Layer 9 of a small transformer language model trained on English Wikipedia (16 layers, counted from 0, width 128). Numbers have three digits each and are written without spaces.
A neuron's activation on a vector x is GELU(weights . x + bias), where the dot is the dot product.

Input weights of the MLP neurons that the questions are about. A number n stands for (n - 500) times 0.00099.
n21 (bias -0.080): 561407471406493620412433493517545786447634430588487518425504562600398402832407427657510483373201604470416496507588455517288563435738493566332438727601399422341305378640503255595581599574514405476422440662521609591737445668738464585438612371524453478547520371425556454690530421460490614466566538286472594493388642391382551530546382252500364578706469318611462386430439418510486473523763
n76 (bias -0.039): 590457486569599524579382462582575257592547539554382562515448563401316446606441500422405426644622263473506433476541349664638418433422540487611404680605494367336475615497598445527358561545465535497542521506675598461696402491470229541658572558270429433604577512612544604667691393467537570546447441378466559513454484573557477530431458585370279412528289337557463478598458488260387464512723
n94 (bias -0.026): 470463518685450606355392546439396453505551292564588365464625398521472310536551574419556451497467550644512618475546391483404448578522618509448526382511532551565526447522369723441596521492476395373520529582638558425464329362610657380537330529700579474552448500426348500521497508586667661663454363419392629380639596500478438541497401456540508606643464465508571378563641660397517306394472
n99 (bias -0.029): 518522656415587270618454593469523447558602456497537469566452500660434476571560514698476464360490466426693275419503472430558535536545632486434329635579372348505442534546497553388489395645288351495512615505503555548489484503348511383560566465612309466458461542427422508498455521529400612513412576615432615386440439525634510565561493666573601417650564513547527561544458634388539481306618
n113 (bias -0.044): 396490538544436204585430559403584425466568473473497278395428417536564403590424354526503592438285432507500278627525484655326450643610691482607507464363315639407433675579500534571306602423575392438543372714596582594453493430503399465535521590566618522575473493507318666601530561497386646708787465283314698454497454514366323662556320486436351772556238503594514479596524364368440557612548
n126 (bias -0.028): 441443550423500389465352392714645513568540503622475478440707445620426595525573314465410573548497424369309579615469529536565392514730464461450402642550342486524559563491412327422472408515335388582464668479367586491378536503471639703531540585534434497517512506604450672567545437586315581509357402401327463381401634398450419395631527251506512467472515389426589606585767467416683452485410
n145 (bias -0.022): 352704634551474370342417411548547464673602472443527330454558430588460452503231456682581449491354427457506588633434519547628524450545532580523471600500511388555482555616542391730566483438460536657450450558375435343340422660534540353562447486429297460540531388670455497647440405583409485480665582719474512551565566515557379550573547533650391477550497560718341545646454494368586523553526
n221 (bias -0.060): 450595345484732613419469461487589655586533334419424366260586446417329410507436452389478508472604553466460616580393548414414494500654475436429305354330497563522679490462482497359539571383404678434460393455528603708705535626562573615545713310481385448619488506464518549570615453438440572472643596532449692313627409500416482527546394500328394626548531632657580255528500469625675276604428
n222 (bias -0.070): 448627562438399530455500432450516604687497516490626425223584440528306510381440581543583472280368385300380727621517547510510353456503390603484483413431500472466503618387526371573538591614451408513524358584460557405443327456425567635446418469459476539454668418821400581767461287615577618513606530541359615396565466479703666436473627387572691566476258358709513548623490434536606421204630
n249 (bias -0.032): 719455444341446413589545332573455395630528606377585466482587468542411510531476570525373429500536481623449500658391558618503393291443487449513484500534593600543566503357539416595617447578533465627490495569362375346506513600531405618497386577559652546644551411403533592451306445461575442394485301497492535299433382500560613351478565492408414508522524535456505612459620397510459555584582
n265 (bias -0.052): 528596526340479352409481424441450680446433431510490286388574442386399614571450568481363553472613441542481493811096426824345422554421472459642357563455581403575580611514695406559587494507318598447551589610475755563568380648497452441675482337514511468695442451600442538565455222448496603507578568136748529449451372413500598647503497587583500721572271577531682420425542377444631368537630
n297 (bias -0.050): 530699310550681493500534490549429610404715530483563482267478394425358534626483521365548480438361611392518518510535610648480292422603585573299548604406334594393670550565566341622581562527618379555587292600250506537791388535457522447507643484538736609465675541521414622560712548335521411531467677305445403387232391191436547417565562528657459439615350484386514366470413398443504369497425
n309 (bias -0.032): 677523464494417279538276480566420535436586508569500509570533495577411494438469611365545549477514600431339435552541351511660505497770492524580526591517310476579526582520407550559671577734441454678566500389452587531494567463445518661574647667386423515492426528367418571593597267434426670447375531468571580471503544416439401571508487413386589475560556439494600448317395570475347492394480
n314 (bias -0.046): 548478520497580418471551489639485474589536697422460436357399328543567637440585489488497518642511449452393486599514443293431462248620530517366395503575646595500528685484500308449410450409434625533488488475533465508546574600524394650644561508367357644646569532640664556470522557495478318617503381564407447424416514607481422453490562384598462511661427611644420489558634470465503570600492
n324 (bias -0.031): 553557465587494431536497571481291474434485620547456429500550495523537416550500513588522370506638536669456367447497722455407474458522699277444638510354560225446641440430402538522617563407477340494511547659392500341642367746556390654542471581423381555515325672676625445506537541404468405544573497578525368339737644637631506399409523497551462421709453680237468500402450674431399360381538
n330 (bias -0.022): 680295716485367370523537367391371525535649391576590563447681362503518454289488527730580468420451429555437574445405391264387544522451574582543506432439447411518463645597704535412479424462547379358409490646482584421393341609546599445539485411638636422410423503519314560554520459398405589606494503494420578580492595506462352549591527372444538529702594531251419558526564589403631544480556
n356 (bias -0.062): 523429459473553429584524396455516454552523474406512265587564301709323480372497435637557497381444571406367479732374561517590487455596466507467562735430439503619528550754503460564545483606468591320463287620405602373504378580669436426521517621713730503578342497496631641569293426817510729402497393389432500577291665448527409592650442412484232507555368535530500707342563453332531533425727
n364 (bias -0.064): 555432521306724514470495422627500579492564552567479458307509481521545406553620503602469450574456488592434666652581610696461562588423624530423457518392535457489491512489473536612375453533624352359347534437579405450458492598395355494483538484526538654679560628609538508518416320472418488497424411454398420614518520268633633402462500424627489660595494698390454596582785573489555475478478
n372 (bias -0.062): 472539407496420607503401434425304466461565556204441550376425451601620304432612228485621404514583493613447507374338500734545632524430650264381674549511633476345848455586715504461702763343748497461380559345579595394553397602430515578428445359435560568536535397609500531553659553366536519725614630427442685507480596419451642400461497618651578568267550544479688408628658596578754352462529
n382 (bias -0.056): 709340537716516500465396486531538559515421623487375592608546311538375262580423412567526450427429646546416615480452601557513393377477816348588470653562509632533462403593419569553698668328360414270587300624510529588344371402360587531571537531483295518527310467448323587561402563428483718434513567517366483414270500459428568381506470404581441711344490487724507459652497623342602362516503
n389 (bias -0.049): 690539398541494411514542518433522494524692483497593386356572421624403305556515536465331507312474429518519419485515570617413475387546693582474581687488500472437540621485442583585668475401453466542454513464714464403522473506369497303608473374611444657626578506301468537497664322634647549441577527388366600244511657518585538575591468607601626397485518477718449454413710530421405313534565
n392 (bias -0.049): 484533518387323492406480430619500466520479662427422305316272436623470562543434519678541388313418509613552672487429482580479445360521530529497680615369539477445387466432426419430523534299615508486438598519590453554386666718559563616422402585511577458452680543597397463558489525513558537514503406408494536389508477494648470619498488370425527448508601625497439610468712519486618379585563
n402 (bias -0.040): 686310338422685366336497521454302496637628631578380551561402610406459412601365503507428365507427468402303359419330552382460617582406610185433483673581385373469454238524650483517635583658706493576422410521462595520577603577621381614409570267608543694598473388518726493519507455544562790407583493409656462486445454458500662443348425433481354609602541539412601379630263682514461419394438
n461 (bias -0.048): 448696549463529545260416580600574480830461712389479364556401494559589644468485416548661381372627343729401716430535642462651210553595432336515470586434596433311527426522533448567461665342323393500544510349399487112352343312577701445713488426664504517483518463472699489732300358618489410481576664653251344481584407492614524649337520481698318548576515504383504589445389418530527518344691
n473 (bias -0.075): 432500366307419699434408493549484629578546353402525394503250337601622389514521312493647414317483644408347421588617448628399351546513562588540563745436595536646571640517650428722688600497493438283531455646424627280650335598466446407535475377517550572446487500547394567582429318503472547593640476507438832336426550355510646563509516603400303456539277520628702418480520335394394449480795
n497 (bias -0.061): 365511359517573560500456366429306733606588328420366191496485473556451545455371482564542464252387330524541511316463570379507392433493461357597564645646642550618701622313500314619518547337355419337510423582380725521575518511507571438475304477335415374441785461455456569663664489413461607673493450601575500500285507609618755558577567306450584496453560268684593533634364613532365238568482
n512 (bias -0.050): 608632665608677372545524464411531655555523457514503257343413540491592492364315506535530502352564345703395514436523536580599568617621516579492492480425568557566585491434468489505432441293347547508443395326566601365500478520650512622506548435408494460525556530698540670530584516627536608456593522388390478494549446410400503572488502384417402642341505503548558509622586484413661413587593
n544 (bias -0.075): 587526479511537509451449521565413614534456497489598282449494507548324387560488515632589454310483491483600801528607576433413516596705618534399515566632388595506295416445486631446553581489594316503604638425497540534436483427466627357587565427593359552479383494431567458656636423622541646549542535353159462509503562476480449417534604506527565652509466429328477449561511526474639310358486
n554 (bias -0.026): 466497431497453585490564673478417519392444699539578602516511351569508466430358583545418456364369561605287372513544472406557378334440595339399564550490543518505437467548518566398456362643517561442594514332458564568517434495446531591527440512484461536549549550475362590713563400477503472529482454351431481536515593710443525313529462505458382495667571455518693390526393675613595461520593
n582 (bias -0.052): 684488482588485411314444341370463569613722466435565359188570329630350458533292449342605474336474512442409578424392762634428399537576558471469532508489478559488697492687519496546701523641647500402507310641547567404483679373382471500697400401417683433618492608647349643547973582412410423726662374488524377492420335508657424229570454416599423663218539515572855407587443640396308277583683
n590 (bias -0.036): 464530549494484477544476419486335503554566625565545349451542281407555464583759350335415252480474349539646624242568690593761455550513526525261487507390669559629588531382535454507497576535282440490542420699362503558500497604609414421673332528513586578385599539662408554455581585587301428635707513503503483585448429537687637738283431544370402549544418447497323599519555631497463571446464
n595 (bias -0.027): 700597523557704511503473360479549394418505441516475538546509517583533551376392461421552436547396371579436422513579635378554563482543519526500417460524442292392472451335457470500435612532578636494400613691530566348676445309382364549458503386536529455513612666537450332406638489554555471522450260590417441400477651458473614455512590460578421549475484401621631565431378473323381514423648

Each question shows a token from some text and the vector x that enters the MLP there. A number n stands for (n - 500) times 0.013.

"'s": 486450400443522429465797518506481547439320413607530544563434766522475505558423595455532772501518491472551553541431552440527465586517552568502510520548549606637453402464385419350503381487487514405437445534425233529478628563338467465412597473405392424488414626402368550497559642474531457482470478451538484460595497483442413446666595479565523514362526465502555521583508472544543476596576
Which neuron lights up most? n582

", it": 474505365516341500537737420389566500402314428497526450366594727567548477483505585477442685449467457512421643504523403483512425658518483550627473519630689552705450525509400587494524368581559486490389459500422248545494451471560416589480589510493472421336540461498373525508512496547482536367507491571468602426701410477437456523588541414531451547391552617557494333462510435549533564463564
Which neuron fires most, and how strongly? n222, at about 1.3

" B": 447534442498390409573707456459453432465429551518528531506554896461502725452545563530342679480542472480735490501396537517584520581524433493477467549476539424529496460542400561419448397511300507555465481531360172596532512518467470427453501590451527396398481600486419620462564468438509527320494510486553416538608412456486578472538616441535453363517610511517462481460448613418512644613485
Which neuron lights up most? n99

" h": 407424415483458478510712419479438600379411443522569669525495784444532571463610578496510672480548549294476434498529523414522513685584511471525541524567567415531492423476358365376459473588317498551379475635281273634508647577344582509365458560525613338373514534466475601441540472536520470461469597418515566525522541401506545542560548392521467522540639425537535589425459451526517486525524
Which neuron fires most, and how strongly? n126, at about 1.5

"$": 559486301503425500638606537463603462526303606476415501487508660475499476480343441505574703566417501389445540427473394430569585457485537529597539553597743520661419431494334433529462318556471586554430465410406197641471469481477425451467530501443565383523444473500453498523531512508478568451432646553503442593589536587378449576634516642556450387472489377640464491549547466472492572530613
The two highest activations, in order: n145, n554

"s of": 481505437526377540563808520374501498408388564520476419601507720506477529559501516491554872457481479400514433584447488439556437608361611495506550523438555531622478499481377495476541361407378565447467474523395341554453506499455431480368583459428495489410554565418426551446542450490619448561470478489442451559497499452533467459724571551567441454450499416531496500632485496436517521573529
Which neuron fires most, and how strongly? n497, at about 0.57

"l": 392550531437343460518791476508404478482404414499459561453398829556568469492578562469477643478553472429464570417418482444544600637445566497467613474538666554611525519548299474447517468467517512510483494431458080516522572423462565604442422535527594442480550428412425433424417480549552363479441516496485495470560497526510587566506620507574518411418543560441464509604477477521555644472506
Which neuron lights up most? n392

"q": 461466371502442522507706408543456404502375515591520634525471800494525491504417583435474668539531485412469524580524483438541466560506558621473633418636642497581453384445231461408491448498589539581458474478441071557459627511499431546489583483368507507467480494319427533520543547414505334505478457485393521511431562617586582559507578518538623522446492520501504625478521437514407545460476
Which neuron lights up most? n249

" fl": 461661543418450523621708521438351448556373437683575520430446742506717565543572503384406619400637418422476490463542544444494410677434513525383555552615524476536509589473318530509377443561390487463421475653371338563441508439400600545370456519580477365277553526450438399465582487583422514409456620564532523495467328416472539606448649531552361547379539539475609526448491476635611574536535
Which three neurons fire most, strongest first? n590, n99, n461

" of K": 532444418513352550509785445490523464453498497538414570560556809508475724469570475473533768487555502481534461468481489454526524582529540488470521561636649390624473421486298569370412415451480590547416434492399174523498510493448396470396649518470516493410516597402455591520519463460641521446418436495477415529420454546496443539422556475528543479470524583569497513528444472416512502487539
Which neuron fires most, and how strongly? n595, at about 0.34

" s": 406397463569416448499744484370514402493352509518440445531512813542426672511525536604474668519567633371487476478482549422542555492501452597486559620507557387644578463550437441559513430512329562561479447433327230574519575505400614578376437449363644404393411369439533582458556473586480391360508545602476460606570521423504545545484643515550349480562534503564533510443435530437577459572533
Which neuron fires most, and how strongly? n145, at about 1

" cont": 398289421497367446686692488423348420525450316442495613476375749430499480617587459454610652462537636453559563516456461437563646542404515548643599488612619558602635451459439514538507487428470532472331456433488347582486553485363492478387435427458408463289468429431408506483505570547428504431503582536501624590618624432399530575475624459552376569407555620480616437582534470556557419523584
Which neuron fires most, and how strongly? n372, at about 2.8

"==": 578357396532536457569632539466486330408406381504499497557510763500564440611699426505556666429472555477595605483512565584449574639581432396462435552430669509590465400485347418529575422488348510624373451456391192603464622440427442544442452576511506404431487514473415602546517602431488485600506509600461456569547528431439422562705460400606477388411446476564495530435432525520541605517555
Which neuron fires most, and how strongly? n126, at about 0.43

"ions": 402469435516460505566808573440535323471332314491543408604534727613490406548467620572570659544499571517523448575447478494620425600426500515503509524602643602583516398564348569504551351493319499466495404571474238460448424488479442473404552451550460500357387457465370474520514443582511392429414566521463414568584497592466553473652673602605435461532482452562452453550439499418499623515513
Which neuron lights up most? n145

"1": 459419373577568422550659494479524465449466438491447650519450908429519408516476587472513871494485596491511492503430513506556567635406512556535563583518606527556461444550389500486501394509459485591451436439469212520473531423368426563456568532530517531458396482493388533499426440458500529297484502511545409686552451472468538505462614591570435478461494392502448510544442479464554593465524
Which neuron lights up most? n402

" f": 475517451420414429583721534418501463518434413567476623438390715598456648570470537503448712501548506387584412453516497431534539556397547558451614514532577480517536467615407468528532425542597618441356448546304284578652500618444420489344477491450539491329469441477464571498466407558563535244502567508674440638501434380448664463405577493442392547352605538530516483490377539659535460548574
Which neuron lights up most? n402

"quarters": 495562435582460456575750550413565403394449463499607494562592765493602483591442630422491705466515538498445410571515434501466451617425527540445520584499660519575396482454279526600458376433406531363453463636513297513496472380502412496407471431644519436359475558428365507447559426579502490557421594482448452529634460475432541438642613552649455362456574470568526376480542503388406551666522
Which neuron lights up most? n389

" l": 445585478491342533529701469400468481507249520621564512567493818578586631492432530496493658448599400444588608521475599515583481662586557612487534533462587459528482441518440599492407437544431469466439414547335277517505467376386645602444423490518522447191445453380391516497438567502512474302427552513517497510561451420562569563441675420564406468394587385503567522563480476528530596494584
Which neuron lights up most? n461

"ino": 556456283458373411578763580478577483424340494466504614537414710428385416511577635524530609406531412415576611554661531466502466596541577600536533501549567576650414380507317552445415403528577500436458497443457153498541578512487540453386485489419591408468505531344451454401456578579617394475399507406473482391558520551400492555587605552505538467523473508486359596649579559525560543575476
Which neuron fires most, and how strongly? n544, at about 1.2

" used": 468479434596381535448795589400490522490376393514511547473548709481602563585547468494537712543429466434486480523543428537562506582442545494589608468589582553503468455552397451463370337520520502544315394548416278502496464414397659571388493472648569447407501534348350590531448543517404587503466502503533482441510533387381355548616541582596324561381542646498510527556574502503495531491534
Which neuron lights up most? n113

" up": 432490402552525469520754420481473565352378520582463430538507788530542602515525444486508759513538578435531409509456475380504540583408398498529595532471604445550429571526445519478516428610624551485449461541443283569511519645508424442358445458488520391272501490519357565479419533403379576519511476516578517597545545588448531591537579542673284402472407491521407532522536445353414529592601
Which neuron lights up most? n356

"cess": 447385576443406519493708538361491443484443425671623374410521812550533511597566657490543604604553517461534419566457608507614530608553414597508609407595645566546585476453348421459544457453311493503436447453467326530423570361499462368462464480691451430399412436308374474433542605547475535567639460468404323532581430546490438559486568628535448442633586451386426567529634411465473601449531
Which neuron lights up most? n94

" this": 474381481535470475585868533442504492503415402460516486386530681506478472577495502404443691602502599439458617506370500487461450571478448690518469490676612569735500518491356539425483346497455411586420398519484276520465564495420465560497559497451479415420425545500421486555669415502380483482496444555496565515608495475367385498597572569558441590380496578527490452441524381529618466538504
The two highest activations, in order: n221, n582

".": 487494393477355446612614542446486561359363465492543494539518827550479530518494552487444798473559579467417539545425481424510595550554469479468484557486583458529458549471350465459485366568574538560367410476459179591502447473506485478491567591525476475393424414485411598538450670595558517387516470491385496618627500453491464494720459362572518541563531486525457542569455439416472485546556
Which neuron lights up most? n356

"),": 500600390515453465494697511483520509433355485546450535519499796558396506434495583510548824481422495436495587476447443386454512637515473474609500601538544457498518518525354486463408437551482470399395479531499246593474454412506452514453515493477602438387548500464373542507479459491543571382463433521547480549547473577382483428801607407441499473514643470454507463581509553488475546515630
Which three neurons fire most, strongest first? n330, n554, n497

"ion": 503427461461330408574888503339531327492443314596541435533547733539491415534528602590562638519481525565449478589491545501560444601523494529477566430654584558599530387509375560484526515466491510460432456570562244461536451442487505397396487506600502514372481534441395453494546423545555438474421507517339387497609465653389396506593689467582459416469519472454483489532584482497520502483577
Which neuron lights up most? n94

" had": 389439409447460403509755401395443608450502346618463483494593682497546597583501507547499715533508477373492581620434368503512548514450441503683514518585646599617506464489387494514509316553486636531377437524426299533519527484425449558348491445497509483328485464468403513479480532485538431411456561488569628385477462436380371520577660526631489521468549657520497519592544400495603427528573
Which neuron lights up most? n265

" origin": 363465358495419375636793567383500374446436434391556447427495719553534522558569569365541614473444432463421559445684545549560469487534497517502614470608567570567435422475252502613479491573380477555417405591459304513521538388566480540618511450601651400317455558468436489513591557543387535462504519579545477565614375451433456518623650571526450361333475572497519485512544472449468667392578
Which three neurons fire most, strongest first? n590, n582, n113

" ident": 445372388473404453545646554451408467468279489486481521591408837439663421547525423520578567512623543521587606482457585526518544589529594454597589490586670577587524387533389386554487522462471409493342433575391258574328529379495594448465413442538504355253442545363449588486456681598440514468486552483500514570661374504581488584512500557554515506362615489502471519458505414413598528565624
Which neuron lights up most? n461

"ly": 477474465524280512495758518441527569444455456608494527514476801542486477532514609519376720528558554431406457582373422423396495550511395559580523414448634545626521504524381584608435443498484486435430483623389279473413537552382421457407452474541435411269529493415350538483476410606586501496549597401501630464545532525377490635552616564601559462516515459486496411473604424505467623618570
Which neuron fires most, and how strongly? n265, at about 1

"003": 406450316502358494493670509488493520316354536508622442376584740533575419645613602504491779479513633511438574539501486577559513548415607524538612474615695517517492364499412562513542411503520502592437467510413254472548408483502462527546583551588579451322410498360432586563475514440520569292410479481438538551643521502334431396522481477477488522663451507467431512481503438534457491426507
The two highest activations, in order: n94, n249

"O": 577470399459440485611675481496583525373556457563510466586515722478480590468429576443533708561537504474422582525510421500601531547573453584508470459452759559662492512507336510397508392486485524568445509425368106570562553442591438485563474564346531357435511434526464460420498458423611465478362476540596517459508650493478390602521582455525350517520501502550508466393413454457517603552488
Which neuron lights up most? n309

" to ": 485542445545464515483654503477515454506430456524505548529544716588417674552533487498608774507624465277507573512402497448425394575392480641553556591638527418537372480540406573520436386535362491551484396517364312517364545481439472508422619534437537488329451506418348614594537505411475473400438347513497551658510505480406505440573676410571455349447517454613425582578462492539455571567635
Which neuron fires most, and how strongly? n126, at about 1.2

" have": 364402379478349387558792443399489530446481364483438407575480708489499539542500527576555744513498418502505584583404346477528591495427502451698476528596615549648483450540392536505500351547502588559386434537429323523538568529498477576362509444435519516334444474494369532506428471513535480420527533492487544437589571471428333534618624591528503571533509667570525460508470386485605505439555
Which three neurons fire most, strongest first? n265, n145, n356

" were": 454498428484422417547737565430455555530397371479485477526523723539450489596396504537497797498493484403580577554426380501527627587449416477620550571594555490555459365499328547549466282547501564511440401598484327524476492520443362498423569468607558530386506433490317573515473496441551472415499505522527534498444443407429425543641713589578500492377456668563486491618416457494556507445480
Which neuron lights up most? n145

" could": 351543485508445475419782471386503573545416386549464480457552575582447602521495535567629689561475521314548626606481434489436453562426480557606543439549550598623445482531255471371542405508450598601359471564380339545537581419393489553375530425543589474480408448388406574418417514449537496394574384563537482506493580432445384507628612454522393513466579565548550627547487380620671488497553
Which neuron lights up most? n356

" and ": 421549399541382496525616524480556466493357359543484521393554771559388609524496527488550781430567496376493596499379453459567451641522502615582559601483656439581481505517385507567483333541387498495449391420403240532423487495454457494384509523367464469386500484395361647653496490448510494388541477520484538683654500510454592509597592429508518362397498518564437506506506467601525512616537
Which neuron lights up most? n222

" only": 373447394506376507512799516400493518498519391497465474518479706616543553659480437452539734499533556369498541550508496554588557466537502556573499429591624566591422500476271465609489358496495500631413455507488252492506531497422448542424563548424466468313493515518372565524542470558333528515502507444389527416550432554333409463589658581595397505431538613569449427549521414498576513539490
Which neuron fires most, and how strongly? n145, at about 1.4

"97": 428512372477445434526618549536532513355398420484442509439399775459463379529583594472491859443509646435623546533496457509465527620450575529454565619648663540582456378527342560491533433537581453529431492467452207571487498521431421516383527484565542462453394508389447565513479462441578478390449552463515486602688496471375516446509466628437530423572566502441457473520495442557585453539576
Which neuron lights up most? n544

"i": 443519382483356451604748553521508520537309421581546659552383798483451483606471618423490613488431493507543550539460555427486413614520593537439527450535500567608398354553324528418402458526519505408407514557515121484473569504423547494469621484511445442466461599319392440440503573520603385356356554485455519464568565550447509471588677496521589527395453486515435556545490517514559634650510
Which neuron lights up most? n544